Layer 5 of a small transformer language model trained on English Wikipedia (13 layers, counted from 0, width 96).
Take only the direct path to the model's output, skipping the later layers: a vector added to the residual stream pushes a token's score in proportion to its dot product with that token's output vector.

Output vectors of the tokens that the questions are about. A number n stands for n times 0.013.
"Geography": 42 -55 59 18 23 -45 2 17 -64 65 2 -18 -19 -83 -11 -64 14 1 20 -54 -29 -6 19 61 68 63 -7 50 47 -7 -25 30 -1 -14 44 10 -55 -26 7 -41 -33 -6 -29 -29 -42 -61 16 -69 -18 -3 56 -16 22 1 24 33 -40 -42 41 -16 -52 -19 31 -2 -41 32 -6 -3 23 6 55 23 -37 6 21 -27 37 27 -31 12 56 8 -14 21 -13 24 12 8 -21 28 59 1 -15 -6 -33 9
"ling": 19 10 -48 -7 21 2 -48 31 5 -19 50 0 -15 -16 7 1 -21 34 4 34 14 -37 5 63 -11 2 33 41 46 -27 38 10 -38 23 1 -32 -16 14 -13 -22 -22 4 32 11 -79 -46 0 -8 3 15 -1 41 19 51 5 14 -68 -5 -27 29 13 -50 21 -44 24 -17 18 -30 36 -58 -14 -26 5 -19 35 -24 22 -23 23 18 9 15 3 -13 38 -5 60 -9 -40 -52 -26 -27 17 58 -10 -32
" Note": 45 6 32 -46 -43 30 -25 4 0 30 -37 -7 15 -22 1 -48 8 31 2 -21 -32 44 15 -5 -11 14 -57 47 -9 -3 12 19 3 -10 11 57 -46 28 -10 -73 22 31 -6 11 -22 28 61 -13 -11 -6 10 17 -25 -77 7 -1 -2 -51 -39 -11 -28 -4 8 -51 -24 18 -11 -44 0 -59 21 -43 68 16 38 20 15 -54 30 -20 35 -6 10 12 -6 61 33 20 5 1 43 -20 13 5 20 5
"ying": 25 -68 -58 -50 -52 -11 -51 42 -9 32 42 1 3 -60 34 -16 25 17 -8 16 8 4 6 54 38 -21 -25 -16 51 22 -21 -1 -17 -9 -36 -66 -26 -11 43 -17 7 7 32 33 14 47 -5 21 3 41 9 30 3 57 -14 13 -45 -24 -15 52 0 -45 29 -64 -4 12 -43 28 42 9 34 8 -36 -39 -2 -26 -18 -28 -38 81 -42 5 -21 -1 -58 -14 75 50 7 3 19 4 -14 -19 -8 40
" however": 21 -26 -4 -47 -51 47 3 -9 -30 -56 37 28 -37 0 39 13 7 -21 10 -16 -1 46 5 -1 40 68 -39 36 -10 -57 10 48 -7 -27 4 27 -34 -40 28 -11 21 6 21 39 -2 24 40 -92 -15 15 4 -18 -39 21 34 16 5 10 33 12 -1 -16 3 -33 -86 -31 -13 -30 -2 -7 22 44 -11 9 44 -20 3 -42 -34 -3 60 30 35 12 -32 -2 18 7 32 -2 -9 25 -48 -4 -42 -6
" |": -53 34 2 14 31 -36 14 45 -2 -49 11 24 20 30 27 28 -12 3 -23 -21 9 -23 -35 -23 -44 14 -31 -14 -15 -37 -18 -17 31 -11 0 65 30 24 -19 24 -26 16 32 -6 31 20 -44 28 11 2 -31 -2 -19 -20 27 26 17 7 20 34 42 -35 -10 15 15 28 5 -14 25 18 -12 -21 22 -40 -28 -26 6 -50 46 -27 -26 -11 38 -49 -36 61 -26 -41 25 -28 52 -29 -9 15 5 -22
" Jr": -63 24 4 19 -5 -29 -20 3 7 17 4 -10 -17 -6 16 -13 20 19 -10 -19 22 -29 22 50 -11 46 -2 -3 -13 -18 -3 2 37 -2 28 5 -8 -37 27 -39 47 -24 -80 36 -44 -7 14 18 3 1 -4 67 -22 21 7 52 -1 -9 -7 -43 40 11 10 -46 -45 -6 29 3 -11 20 -7 42 -77 40 -12 -12 27 -29 9 -34 43 7 10 44 -20 14 -46 37 -25 10 9 -10 8 -58 -16 2
" Rico": 30 -12 -35 31 -21 46 -19 -9 -17 28 -12 -1 22 29 -2 -42 12 20 -61 -9 8 -52 18 -30 22 35 29 14 8 -27 -1 11 23 -25 24 -30 -33 -12 37 -56 28 45 45 33 17 -27 -22 5 -12 2 -16 4 -43 19 -24 20 -3 -34 -19 -53 0 0 23 -41 -8 15 -20 -1 6 15 17 49 -20 -27 -10 -4 18 -12 -41 -2 41 12 39 -13 35 40 12 -13 -8 13 7 3 -11 -7 -31 14
" whom": -60 -64 22 -16 -33 -40 -35 -17 -13 68 8 -43 1 11 -2 -6 48 -29 2 1 -14 39 22 -16 66 -2 -6 26 -24 -32 7 29 -9 83 10 -7 -42 3 31 -50 3 9 43 15 -15 48 28 -57 -12 38 47 42 11 6 39 63 -21 -45 -30 38 8 -9 12 -26 -49 19 -76 -6 -37 -29 -24 10 -31 -29 81 -7 25 25 -49 -42 85 -2 -2 68 17 32 -32 26 4 17 -32 -63 -14 -95 2 59
".": -53 40 -59 8 17 -9 15 23 30 -38 18 -23 26 5 17 43 40 -22 -31 36 8 61 -20 -57 -20 23 22 -12 -7 26 -12 -35 -21 15 -49 53 16 44 -43 -2 51 -2 -6 8 23 16 -18 47 8 -20 -14 -29 19 -34 -22 -51 -29 -37 21 63 22 38 -13 13 -3 -8 0 11 48 -35 -60 9 0 5 7 -5 22 2 24 15 1 -41 -29 0 19 16 18 -15 -18 4 -27 -55 -39 -5 36 -22
"ely": -2 -7 0 48 -7 75 19 -62 3 2 -28 38 2 -36 -39 -14 4 54 -50 -60 -13 -3 5 46 -22 9 -12 -79 36 -17 37 40 3 -23 -9 -67 11 1 61 17 1 -20 54 1 24 60 5 -28 2 0 41 64 -14 -25 11 10 12 4 -7 -23 17 -47 36 -16 18 -44 -45 -49 20 42 -78 21 9 39 20 -75 0 -34 -18 -4 97 -17 6 9 42 3 27 -23 4 -23 7 21 -5 -42 -54 3

Output weights of attention head 2. The head adds the sum of these rows, row i times number i of z. A number n stands for n times 0.0032.
o0: -27 10 41 -15 29 -4 20 -20 -32 -58 -14 11 -27 34 41 1 17 -24 19 1 -2 -8 9 10 14 20 2 9 -30 -52 17 -36 44 -37 1 44 13 5 12 6 31 5 -28 -50 41 -32 9 -29 44 -89 26 43 3 -48 8 22 14 -8 4 -24 -13 46 3 3 -3 -6 -12 -13 -61 10 14 28 17 -30 54 -17 30 -21 10 -17 9 60 16 15 -2 3 -38 32 4 -39 20 -28 -25 -25 28 -40
o1: -24 -11 -43 -70 -13 2 14 9 25 13 10 30 14 27 0 3 51 -36 -5 37 31 8 -53 -33 12 28 -34 13 -5 -9 -1 46 33 -14 5 25 -5 43 -21 -7 16 -13 -19 44 -38 37 -12 33 -31 -54 12 47 -6 -13 -1 -32 3 -31 32 47 -11 2 15 -23 -4 -42 33 -19 38 48 1 -67 13 -7 26 17 -47 -3 32 9 10 28 32 4 -25 -19 -28 -27 4 -4 -15 -66 -6 -9 10 31
o2: -35 19 -19 -13 -35 3 30 65 -23 35 7 33 -48 25 -13 0 -3 -24 -6 -22 -5 -35 2 -7 27 37 35 -26 -7 -33 3 18 -6 -23 -9 -27 36 17 -12 -23 -21 -6 5 41 -24 14 -13 -6 9 -31 16 63 -22 -23 8 -24 -46 -5 41 8 26 50 30 -9 9 1 -10 15 28 -8 -19 -18 37 -40 -8 -31 -24 19 49 -11 -8 -11 40 11 -33 -2 -16 24 11 -23 -36 17 9 35 -14 -34
o3: -22 2 59 12 -16 -6 -22 -45 -12 -23 -14 -30 -29 10 13 -7 -18 8 35 -22 19 -10 -1 15 8 -4 7 39 -2 1 -9 -38 26 9 10 49 -22 -3 23 -13 31 27 -12 -34 19 -28 36 -38 32 -39 16 -57 11 -23 -12 18 10 -15 3 -18 7 -5 -36 18 -8 -13 -5 23 -15 -14 2 22 14 25 15 28 41 -10 -36 -18 -26 4 -13 5 -2 3 16 48 26 -4 45 5 -9 -30 -4 -8
o4: 34 -1 -5 65 -11 -32 9 25 8 16 2 7 41 -70 -25 -9 -41 22 17 11 -18 9 -8 -25 -26 -36 -20 6 -1 35 4 20 0 34 14 -4 -6 4 -13 25 -8 3 0 14 -19 5 -10 46 -13 60 -44 -37 -25 33 8 16 28 -11 -38 5 30 -66 -48 -1 28 -7 36 -27 9 -21 12 -45 5 49 8 2 1 -19 -19 18 -25 -43 -45 -22 19 7 9 -42 -13 39 35 10 4 19 10 -15
o5: 37 28 -3 38 38 -14 -3 39 -17 46 21 22 -28 -44 -18 6 -33 21 73 7 -33 -42 -20 10 10 -19 26 1 2 -13 32 -17 18 -9 13 0 -36 11 8 23 6 -10 -62 -36 16 -3 11 59 -4 -6 -25 32 -27 24 -56 -14 -24 42 -47 -2 -5 -30 -13 -6 1 67 6 -36 -19 -36 2 14 8 13 -8 13 10 6 -4 18 30 -1 -9 14 -6 -9 18 17 -57 -18 17 -3 0 -2 -7 -56
o6: -16 10 49 -32 23 30 7 -23 -44 -18 -8 1 -55 39 24 3 22 -21 21 -12 -4 -23 2 58 49 24 36 0 8 -50 4 -54 21 -54 3 23 9 -9 29 8 35 13 -39 -30 40 -16 -2 -34 34 -66 27 41 5 -34 1 -9 5 29 3 -56 -36 24 0 27 -34 17 -35 -9 -48 -16 20 54 13 -43 -8 -29 23 -8 1 -19 44 22 35 36 -10 15 -6 63 -17 -43 -4 7 12 -45 2 -35
o7: 24 14 6 17 -13 -14 -6 -37 26 -15 9 -17 38 0 16 -23 7 -2 -9 -21 -8 33 -6 25 -14 -17 -21 30 26 32 -27 -51 -7 7 4 9 -36 -31 0 -5 -6 10 -6 -14 5 -22 34 -20 28 24 3 -59 18 5 0 23 35 -16 -11 -11 -7 -38 -16 3 -21 -17 -33 30 -1 2 23 6 -6 40 -6 24 5 5 -29 6 -36 -19 -25 -17 15 -6 21 -3 16 39 24 -5 -3 -4 14 50
o8: 27 -16 -35 28 20 -10 -18 -17 34 30 14 5 54 -33 26 14 -12 2 10 27 -47 -29 -26 12 10 -17 -4 23 19 26 -12 7 9 15 -11 21 -36 17 35 45 -14 7 -19 35 -51 24 -6 43 -37 31 -28 -42 -26 16 -47 -4 40 22 -36 -12 -46 -27 -16 0 20 12 20 -1 35 1 27 -23 -6 30 -29 1 -6 -6 -37 13 26 -4 -43 -29 11 -1 7 -60 25 6 26 16 21 -15 -1 -32
o9: 25 -23 -50 -14 -30 -4 -11 0 -9 53 -25 -6 -10 -13 -49 -12 -7 32 29 -17 -1 -11 33 26 20 -33 7 -30 66 31 25 18 -29 23 -7 -33 -53 8 1 -19 -29 2 0 -3 26 -17 6 19 -31 24 -3 43 -25 62 -3 6 -7 44 -15 40 -32 -20 -45 -28 -4 41 -26 27 27 -61 -16 33 -14 23 9 32 -8 30 -42 -3 35 19 4 0 11 -39 33 31 -4 -13 -32 13 21 12 -35 -16
o10: -17 15 14 19 8 -33 33 31 -13 3 -5 21 10 -8 -23 -7 -12 -24 41 15 6 20 -1 -49 -17 17 -20 12 -15 -24 -7 -6 3 23 -11 30 -43 35 -18 15 19 13 -20 -43 1 -44 22 0 15 -5 19 -7 -11 17 -9 -27 -18 -35 12 67 26 -37 -58 -15 12 -8 34 4 29 -8 -6 -51 35 -3 58 20 17 -32 9 13 -51 -32 -26 32 -50 8 11 18 25 40 33 -25 -23 17 -27 3
o11: -33 24 57 -19 73 7 -13 -10 -12 -5 21 6 -61 27 13 46 -15 12 -4 -13 -13 -4 2 0 -17 30 14 -9 -29 -67 9 -19 1 -32 -18 61 -37 -17 28 24 23 15 13 -49 17 -33 26 -33 47 -46 -3 21 43 -3 1 -11 -30 -22 10 -28 26 4 -29 30 13 -1 -4 -40 -34 -44 13 45 4 -37 2 -36 34 -38 -17 -11 -30 28 14 42 22 23 22 71 -20 -41 39 -18 3 -10 -6 -18
o12: 15 26 -35 9 1 7 8 -2 -14 -34 -17 -6 2 -16 11 -56 -12 -16 -6 10 -45 13 4 4 -57 0 11 7 18 -2 41 6 32 -8 -2 -1 22 7 3 14 11 -22 -28 -8 16 -8 -6 3 10 -4 7 14 -10 -17 8 60 23 7 -33 -20 -1 -13 -23 -4 11 13 -6 11 -10 17 18 6 -30 30 13 -4 31 -30 -16 -3 10 -11 -8 14 25 -14 -35 -22 -40 43 32 -6 9 -6 -8 11
o13: -22 20 66 1 -63 -27 20 -1 12 -22 -19 -13 -12 -30 -17 -55 -6 1 8 -37 -6 53 31 1 -18 3 -17 13 10 34 -11 2 -20 22 0 25 -1 -12 -48 -17 1 0 38 -24 41 -49 21 -38 10 50 -1 -31 11 -1 56 33 30 25 28 -14 38 -44 -85 -6 -8 -50 -37 36 -20 -2 15 14 -8 24 31 15 16 -18 -43 -13 -74 -44 14 12 15 14 16 24 -23 41 19 13 -8 -4 -3 65
o14: -15 12 24 -15 -41 9 16 29 -39 11 -44 -30 6 -16 21 -32 5 -10 57 9 -2 -12 29 -9 41 13 34 -9 1 -46 3 -13 -5 -4 9 -16 -1 -25 15 -15 35 -2 -27 -3 18 -11 -20 -13 -15 -45 -14 14 -8 0 10 -6 -56 51 13 15 19 12 20 -22 -18 39 11 -3 -12 10 -27 7 10 -28 21 -9 29 8 26 -27 54 -1 31 37 -34 27 28 -1 -12 -3 5 55 -28 -20 -14 -30
o15: -23 -38 -8 -23 -8 -11 -8 21 37 22 1 5 19 -9 3 3 -14 15 -10 13 0 9 -29 -39 -3 3 -27 -30 -36 -22 -18 68 19 1 -10 -10 6 4 -21 2 -19 -2 28 40 -19 17 -8 -7 -45 -20 -11 2 16 7 33 -24 -23 20 40 36 3 5 32 -16 40 -16 44 -18 -12 5 0 -11 9 -45 35 -7 -23 28 25 -4 6 38 -6 -12 4 17 7 -21 -2 -27 24 16 -16 13 52 -40
o16: -15 -9 -2 -4 -2 33 -27 -54 6 -13 -4 -30 -56 11 38 45 28 18 -4 -4 -29 -4 -32 26 -11 7 45 -2 3 -1 -8 16 10 -1 17 -2 32 14 16 7 23 -19 25 -20 39 20 5 -22 6 -26 26 -4 1 -26 -23 5 -6 33 -16 -39 -30 27 22 8 -18 31 -32 -31 -26 20 17 18 -34 10 -7 4 21 -10 25 -14 33 -2 25 18 -2 1 -9 8 -23 -42 -6 16 5 -28 -14 -7
o17: -22 -21 59 -38 27 -11 -46 -22 49 4 29 -18 -5 -4 -12 43 -14 35 -20 -25 11 12 -5 -17 -13 10 -27 12 -28 18 -28 14 -31 25 -25 34 -45 2 -13 20 -8 -10 74 2 -29 -13 23 -16 -5 50 -7 -52 52 23 7 -18 24 -20 15 -19 8 -7 -38 13 3 -23 14 -27 30 -42 15 35 -17 3 -25 7 4 -13 -38 -4 -54 -3 19 -11 30 20 24 1 11 10 35 2 -5 -15 -11 47
o18: -60 5 11 16 -3 -19 6 -11 15 8 -9 12 -26 13 41 12 -12 0 -13 -39 7 -14 6 -1 2 -18 -6 -7 -31 -21 -1 56 35 40 -3 12 -15 8 -8 -36 8 -11 25 14 -16 -15 8 18 -2 -17 21 16 0 -34 24 12 -1 16 40 -7 14 17 70 10 16 -26 0 8 -28 33 -6 -12 25 -8 51 9 2 50 6 -28 -13 11 -40 -25 7 10 -26 -46 -26 -28 11 12 -20 -55 46 -39
o19: -41 6 9 15 21 -29 49 14 -16 8 11 13 -30 -2 46 -9 13 -15 37 -16 -14 -31 -11 -17 13 -15 -22 -34 -45 -41 -5 23 67 4 44 5 20 -7 -2 3 0 -12 -38 8 28 9 0 55 -4 -91 14 80 -14 -40 19 -23 16 13 19 3 -4 10 73 -2 30 -15 30 -16 -53 -11 -5 -35 7 -41 74 -12 0 53 36 -35 5 57 3 1 -13 35 -30 4 -53 -52 25 1 -2 -33 50 -94
o20: 21 12 5 13 18 9 -7 -13 -21 19 1 9 -13 -2 -27 -5 -12 6 4 -20 15 2 26 44 9 -8 9 9 57 -12 0 -42 -28 -12 6 -2 -22 -41 20 -4 15 15 -14 -10 18 2 32 -14 31 34 10 -12 14 25 8 -4 -29 11 -17 -9 -6 -48 -73 14 -28 15 -22 15 41 -27 -5 4 -20 8 -57 -14 14 -25 -15 15 -2 -45 -13 17 31 6 19 37 -1 25 6 13 20 -25 -40 42
o21: 0 12 -27 -17 -14 12 28 -7 -26 -11 5 33 -1 48 -10 -7 21 14 0 8 7 6 18 11 17 22 1 21 9 8 7 -41 -46 -23 -15 -7 18 19 7 -11 -3 -28 -23 -12 -6 -6 -28 -5 -14 -13 33 30 -26 -4 5 25 20 9 -8 -27 -8 31 69 -12 -30 -14 5 12 2 32 -4 -19 -6 2 -10 0 4 1 35 -16 19 -8 35 -2 11 -15 -32 -35 -2 0 -35 -10 22 -2 -22 14
o22: -38 29 54 -13 22 -27 8 -16 12 -8 34 60 -48 9 -7 28 -14 -11 -42 -15 15 -1 -43 1 -41 42 -14 17 -24 -11 -15 -6 8 19 -12 44 -10 11 -18 15 8 -1 -4 -22 -21 -8 25 20 33 14 19 14 31 13 3 -38 -6 -69 10 3 34 -17 -38 6 16 -19 5 -23 40 -21 -11 -27 10 11 -24 -21 0 -39 14 23 -76 -28 9 18 -41 41 -15 50 -1 -5 34 -2 29 11 -35 24
o23: 41 6 -12 14 73 2 -29 -23 28 10 73 25 41 0 6 40 0 38 -18 2 15 -7 -46 0 -17 -25 -11 35 -27 -11 -28 -25 -1 -19 6 1 -10 -41 15 39 -21 -23 -11 -26 -25 11 42 6 16 29 -5 -13 34 17 -29 -46 -32 -66 -11 10 -17 -43 34 8 -6 11 13 -32 -4 -7 -10 -3 -25 4 -33 14 -14 2 22 19 -42 31 -26 -2 -6 -3 19 63 16 -6 16 -43 6 14 10 19
o24: 39 8 -26 29 -51 -36 0 20 -10 -5 -18 0 51 -6 -9 -50 5 3 22 -14 7 40 17 1 -15 -28 -16 13 30 46 14 -11 13 3 18 -53 7 9 -22 -24 7 5 -33 -19 35 -33 3 -12 0 3 -23 -19 -34 28 20 36 -3 9 -13 8 -5 -35 3 1 -15 -10 10 59 -3 12 6 -1 39 2 28 31 10 20 -7 -4 7 -35 -1 -16 -22 -34 6 -45 23 46 -1 -14 -16 21 17 0
o25: -20 -28 14 -2 4 -18 2 -16 19 -29 27 41 -18 0 1 27 -1 23 -56 -37 44 19 13 10 -21 -29 -33 3 -11 18 -19 42 34 43 16 -19 30 -22 -42 -7 -32 12 40 22 9 -25 31 40 25 13 4 51 -10 -16 66 4 36 -15 17 -17 -13 8 -22 11 2 -57 -4 3 -38 -29 -34 0 -26 3 9 -1 -30 58 16 13 -29 38 23 -44 28 -3 -47 28 -28 -23 -20 -15 -6 -55 39 6
o26: 26 -1 -13 -33 15 56 -23 -23 -9 -35 -3 -22 12 39 25 22 10 -21 -27 37 -31 -23 -13 39 42 46 51 14 7 3 -1 -30 -19 -56 15 -11 42 -5 42 7 -11 -21 -14 35 -18 44 -29 -19 7 -1 16 -13 13 -37 -37 12 14 31 -20 -67 -69 47 79 16 -49 39 -49 -16 15 23 18 39 -27 -39 -88 -29 -8 -11 3 -7 64 -8 36 -16 9 17 -12 -25 6 1 -28 29 14 -19 -3 11
o27: -11 -19 -22 12 -12 -35 -8 5 17 0 -1 7 22 -17 -13 -14 13 23 5 -15 25 17 9 -56 -29 -50 -61 -1 -10 9 4 54 32 47 17 -16 -19 -10 -49 -10 -19 -12 19 -7 6 1 33 35 -11 23 -6 12 -1 26 41 -5 -2 -29 22 55 25 -36 -32 -2 43 -37 36 3 -23 15 -4 -30 -22 23 60 41 -19 31 3 9 -36 40 -10 -13 26 -34 5 -17 -4 1 11 -53 -36 2 31 18
o28: -48 29 52 -13 7 14 42 30 -40 1 14 7 -81 27 21 -1 3 -40 5 -27 3 -34 2 16 14 27 32 -35 -47 -52 -14 -5 22 -10 0 35 26 -11 3 2 2 6 -3 6 9 -3 -10 -14 17 -47 11 53 12 -42 13 -32 -19 -5 29 -25 40 44 45 20 -4 -4 -1 -8 -27 -21 -20 6 17 -45 7 -44 10 9 27 -7 -18 8 20 38 -47 59 -18 49 -18 -38 -10 34 25 -1 -13 -31
o29: 5 30 12 14 5 -41 19 17 -12 27 -10 39 -28 -7 -47 -16 -28 -5 36 2 6 14 -13 15 -25 26 -12 -10 29 0 16 -23 -5 8 -9 33 -49 7 -16 -2 4 16 -16 -41 28 -32 31 5 23 2 14 6 -11 50 2 0 -19 -21 -4 49 11 -53 -77 -13 9 17 -8 0 32 -56 -2 -21 31 5 28 18 19 -37 -43 26 -46 -34 -7 23 -24 12 16 60 -12 14 41 -16 19 32 -39 6
o30: -25 -3 14 -20 42 19 -40 -42 34 -25 -4 -36 8 36 40 8 27 21 -14 7 -19 19 -7 -15 0 20 -9 18 -10 -3 -13 -18 13 -11 -19 42 -34 -2 19 5 39 -1 11 -39 -5 -6 21 -48 3 -5 25 -60 61 -12 -24 -7 -6 -26 9 -5 -13 -2 -11 27 -11 -10 -8 -3 2 26 31 29 -14 1 -4 20 16 -32 -34 -24 -23 25 -4 5 10 -9 18 3 42 8 44 -24 -32 -2 8 35
o31: 46 -33 -60 7 -28 16 -41 7 52 15 27 -23 60 2 -19 23 27 21 -48 10 28 26 -1 -2 2 -28 0 -1 28 43 -12 31 -27 11 -3 -66 20 6 -8 -16 -37 -6 21 48 -35 31 -16 4 -45 30 -35 -19 -25 8 5 18 -3 10 -17 18 -35 -5 52 -5 -20 -8 1 22 35 30 -21 -1 -18 -1 -20 1 -54 49 17 1 20 14 5 -51 -2 -38 7 -34 21 6 -50 -10 -8 15 27 26

Each question shows a token from some text and the vector z that the head gathered there. A number n stands for n times 0.014.

" Two": -1 1 -6 10 -5 2 6 6 6 2 10 0 -8 -8 -1 -15 2 14 2 -13 12 7 12 6 -4 5 9 -6 -6 -2 10 -8
Which two tokens does it push up most, strongest first? "Geography", " however"

" the": -5 1 6 -3 4 1 -5 -9 10 -2 -7 1 2 -12 -6 8 -4 3 -5 -2 -5 -3 4 8 -1 -5 1 0 2 -3 0 -2
Which of these tokens does it push up most? "ling"

" at": 2 3 3 1 4 0 4 -9 3 -9 -1 9 6 -4 -5 -4 5 12 -1 0 -4 9 3 -2 0 7 3 -2 -3 -6 7 -14
Which of these tokens does it push up most? " |"

",": -7 -2 7 -6 -4 -1 -2 -10 -3 6 -4 14 -6 -18 4 12 -5 11 4 -6 4 -8 6 1 -12 -8 -2 4 2 -1 3 4
Which of these tokens does it push up most? "ling"

" also": 0 8 -3 7 -1 1 2 1 8 5 5 4 -7 -3 0 2 0 6 0 0 -2 0 2 -3 -2 -1 -1 2 -5 2 4 0
Which two tokens does it push up most, strongest first? " Note", "."

" Alb": 11 9 -1 9 -9 7 12 2 10 8 -1 3 2 -1 -3 -10 7 5 1 14 -12 7 2 3 3 13 4 6 -3 -2 4 -12
Which of these tokens does it push up most? " Jr"

"|": -2 3 20 -11 -6 5 4 -8 -6 6 -7 4 -1 -12 2 -2 -5 -12 7 7 2 9 -3 -8 3 -1 -2 -9 8 0 -14 5
Which two tokens does it push up most, strongest first? "ely", " Jr"

" in": -8 12 14 -3 6 -4 -13 -15 2 -8 -3 4 10 -11 -2 -11 8 15 7 -14 2 21 15 3 -21 14 -3 5 3 -16 -9 0
Pushed down most: "Geography"

"s": 2 3 -2 7 5 7 -1 -4 13 4 7 -2 -9 -7 3 -2 -2 6 2 -2 -7 0 -2 -10 2 -5 -1 0 -4 -5 3 -4
Which of these tokens does it push up most? " Note"

" that": 4 -6 3 7 -5 5 14 5 7 3 8 -2 -13 4 3 -7 -2 4 1 -4 4 0 -3 -5 1 -3 3 -7 0 0 2 -6
Which of these tokens does it push up most? "Geography"

" compl": -9 -2 7 -6 3 -9 -4 -2 4 0 -3 -2 9 -1 -4 2 -5 1 -9 -2 -3 7 2 2 5 -2 5 -8 0 2 3 -4
Pushed down most: " whom"

" are": 4 -3 4 5 -6 2 11 3 6 1 8 -2 -10 0 4 -6 -3 3 -3 -6 5 0 -3 -4 2 -5 7 -9 -1 -1 5 -3
Which of these tokens does it push up most? "Geography"

"las": -1 -5 3 1 2 -1 -3 -6 5 -3 -15 -2 6 -2 -10 3 0 9 0 2 -6 -2 2 5 2 7 5 1 0 -4 1 -4
Which of these tokens does it push up most? "ely"

"\n": 2 10 12 -3 -3 -6 0 -3 1 -5 2 7 -2 -6 -1 5 -3 -3 8 5 -1 2 7 -5 0 2 -5 -3 8 1 -6 1
Which of these tokens does it push up most? " |"

" and": -3 -10 -1 -1 4 -1 4 -2 -1 1 7 9 -7 4 1 3 2 7 -3 -7 3 -9 0 0 -5 -3 -10 1 0 1 5 -1
Which of these tokens does it push up most? "Geography"

"ular": 3 -1 -8 7 -4 -5 8 7 -1 11 -4 -5 -1 14 4 0 0 -5 -3 10 5 -6 -12 0 -6 11 -3 6 -3 7 0 -1
Which of these tokens does it push up most? " whom"

" a": -4 6 -2 -15 -14 4 3 2 0 9 -4 15 -2 -18 1 4 -8 11 9 -6 12 2 5 1 -11 -12 12 2 -5 -3 7 0
Which of these tokens does it push up most? "ling"

" other": 5 3 8 0 0 -1 3 -1 2 -7 13 -1 -8 -8 -9 -13 -2 5 -5 -12 4 10 5 1 -6 3 10 -9 -3 -1 2 5
Which three tokens does it push up most, strongest first? ".", " however", " Rico"

" independent": -4 -3 15 4 2 0 -1 2 0 -7 6 -7 -15 4 -9 6 -5 13 13 -5 -7 -5 12 -6 -1 4 -2 -6 5 3 2 0
Which three tokens does it push up most, strongest first? " |", ".", " Note"

"aine": 4 -12 0 -1 -4 1 6 -1 3 7 -10 3 1 1 -3 -3 5 10 6 10 7 10 -7 2 -5 11 13 -8 -7 -1 -4 -9
Which of these tokens does it push up most? "ely"

":": -9 8 12 -3 9 -10 -9 8 -26 -20 3 -18 -4 24 -3 -14 -4 -6 -5 -4 12 15 20 7 -8 13 -8 -1 15 9 -23 3
Pushed down most: " Rico"

" Dev": 7 5 5 3 -8 3 4 -1 -1 7 -4 -1 1 -8 2 0 -6 -3 5 14 0 -2 2 12 -2 6 -5 0 2 8 -2 4
Which of these tokens does it push up most? " Jr"

"\n\n": -10 -1 20 -9 3 2 -5 -15 9 -3 -8 7 9 -17 -7 -3 4 -5 1 4 1 3 10 11 -7 -4 -2 -2 11 -1 -6 -10
Pushed down most: " whom"

" occasion": 2 6 -4 8 3 4 1 -2 12 2 6 2 -8 -4 -1 0 -2 8 3 0 -8 0 1 -8 1 -2 -1 2 -3 -3 4 -4
Which of these tokens does it push up most? " Note"

" Hem": -1 6 -3 4 -17 -8 10 10 -9 -10 -16 16 -1 0 2 -1 -1 28 4 -5 7 7 10 7 -7 11 16 2 -1 -13 18 -1
Which of these tokens does it push up most? " however"

" du": 4 0 8 0 -2 2 3 0 3 -5 7 -1 -6 -10 -8 -14 -1 3 -4 -10 3 7 2 3 -8 3 12 -8 -2 -3 2 6
Which of these tokens does it push up most? " Rico"

"After": -12 -2 8 -5 3 -9 -5 -3 3 0 -1 -2 5 0 -3 5 -6 3 -8 -2 -3 4 4 1 7 -2 4 -8 3 5 2 -6
Pushed down most: " whom"

" professional": -1 6 -4 1 -1 -9 -7 2 6 -1 6 -2 -4 5 -9 -1 -6 14 -6 -12 3 -1 2 -2 -6 3 3 4 -8 -1 7 -7
Pushed down most: " Jr"

" Mark": -6 -2 2 -3 3 -1 -1 -3 3 2 -1 2 5 -3 -3 1 0 6 -6 -3 -2 5 -1 2 2 -2 3 -6 -5 2 5 -7
Pushed down most: " whom"

" an": -2 3 -6 -3 5 -3 -10 -4 9 6 4 -6 4 -3 -6 3 -6 6 -11 -8 5 -1 -3 2 2 -1 1 4 -14 3 2 -3
Which two tokens does it push up most, strongest first? "ying", "ling"

" according": 9 -12 -6 14 -4 -2 8 17 -3 -4 11 -1 -10 20 -1 -10 0 8 8 -2 4 3 -2 0 3 8 -8 3 -5 -1 8 -10
Which two tokens does it push up most, strongest first? "Geography", " whom"

" player": 1 2 4 4 -7 -1 1 1 0 2 5 6 -3 -3 -1 -3 2 7 2 -3 1 3 -2 2 -3 1 3 4 -4 -4 10 -5
Which two tokens does it push up most, strongest first? " however", " whom"

"  ": -2 4 15 -8 -8 -3 3 -4 -5 7 -6 2 1 -7 2 0 -4 -7 8 5 4 6 2 -4 2 4 -5 -5 7 2 -11 8
Which of these tokens does it push up most? "ely"

" his": -1 -5 -1 0 6 6 -2 -5 6 6 0 3 2 -7 -6 1 1 2 -3 -3 -2 -1 -6 0 0 -3 -4 4 -7 -3 3 -4
Which of these tokens does it push up most? "ling"

" As": 1 4 0 1 -1 2 3 -7 1 1 -11 3 5 -4 4 6 5 4 -4 5 0 -4 -4 4 -4 9 5 6 -5 -4 -1 0
Which of these tokens does it push up most? "ely"

" Kal": 12 -16 -17 18 2 0 6 22 -7 -8 -1 -5 -14 21 -2 -9 2 12 8 7 -4 -2 -5 8 -1 18 -9 10 -6 -7 6 -8
Which two tokens does it push up most, strongest first? " whom", "Geography"

".": 1 -17 13 -3 7 8 0 3 13 -15 0 -4 -2 2 -1 -9 13 -8 4 -4 13 4 20 15 -19 -5 7 -11 11 -1 -20 -17
Pushed down most: " whom"

" deputy": 7 10 7 1 4 -6 5 -5 -2 -5 22 -1 -10 -7 -10 -7 -5 3 -10 -9 3 12 7 -2 5 8 2 -7 -6 9 3 5
Which of these tokens does it push up most? "."

" bo": 3 -1 9 -1 -8 -2 8 -3 0 1 1 4 -1 -2 -2 0 -3 4 -1 -6 3 -2 1 -3 5 3 8 -5 1 -3 2 6
Pushed down most: " Note"

" Force": 5 3 0 3 -2 -3 5 -2 3 -4 0 6 1 0 -6 -2 -3 7 -5 -1 0 2 2 2 -1 2 3 0 -2 -1 8 0
Which of these tokens does it push up most? " however"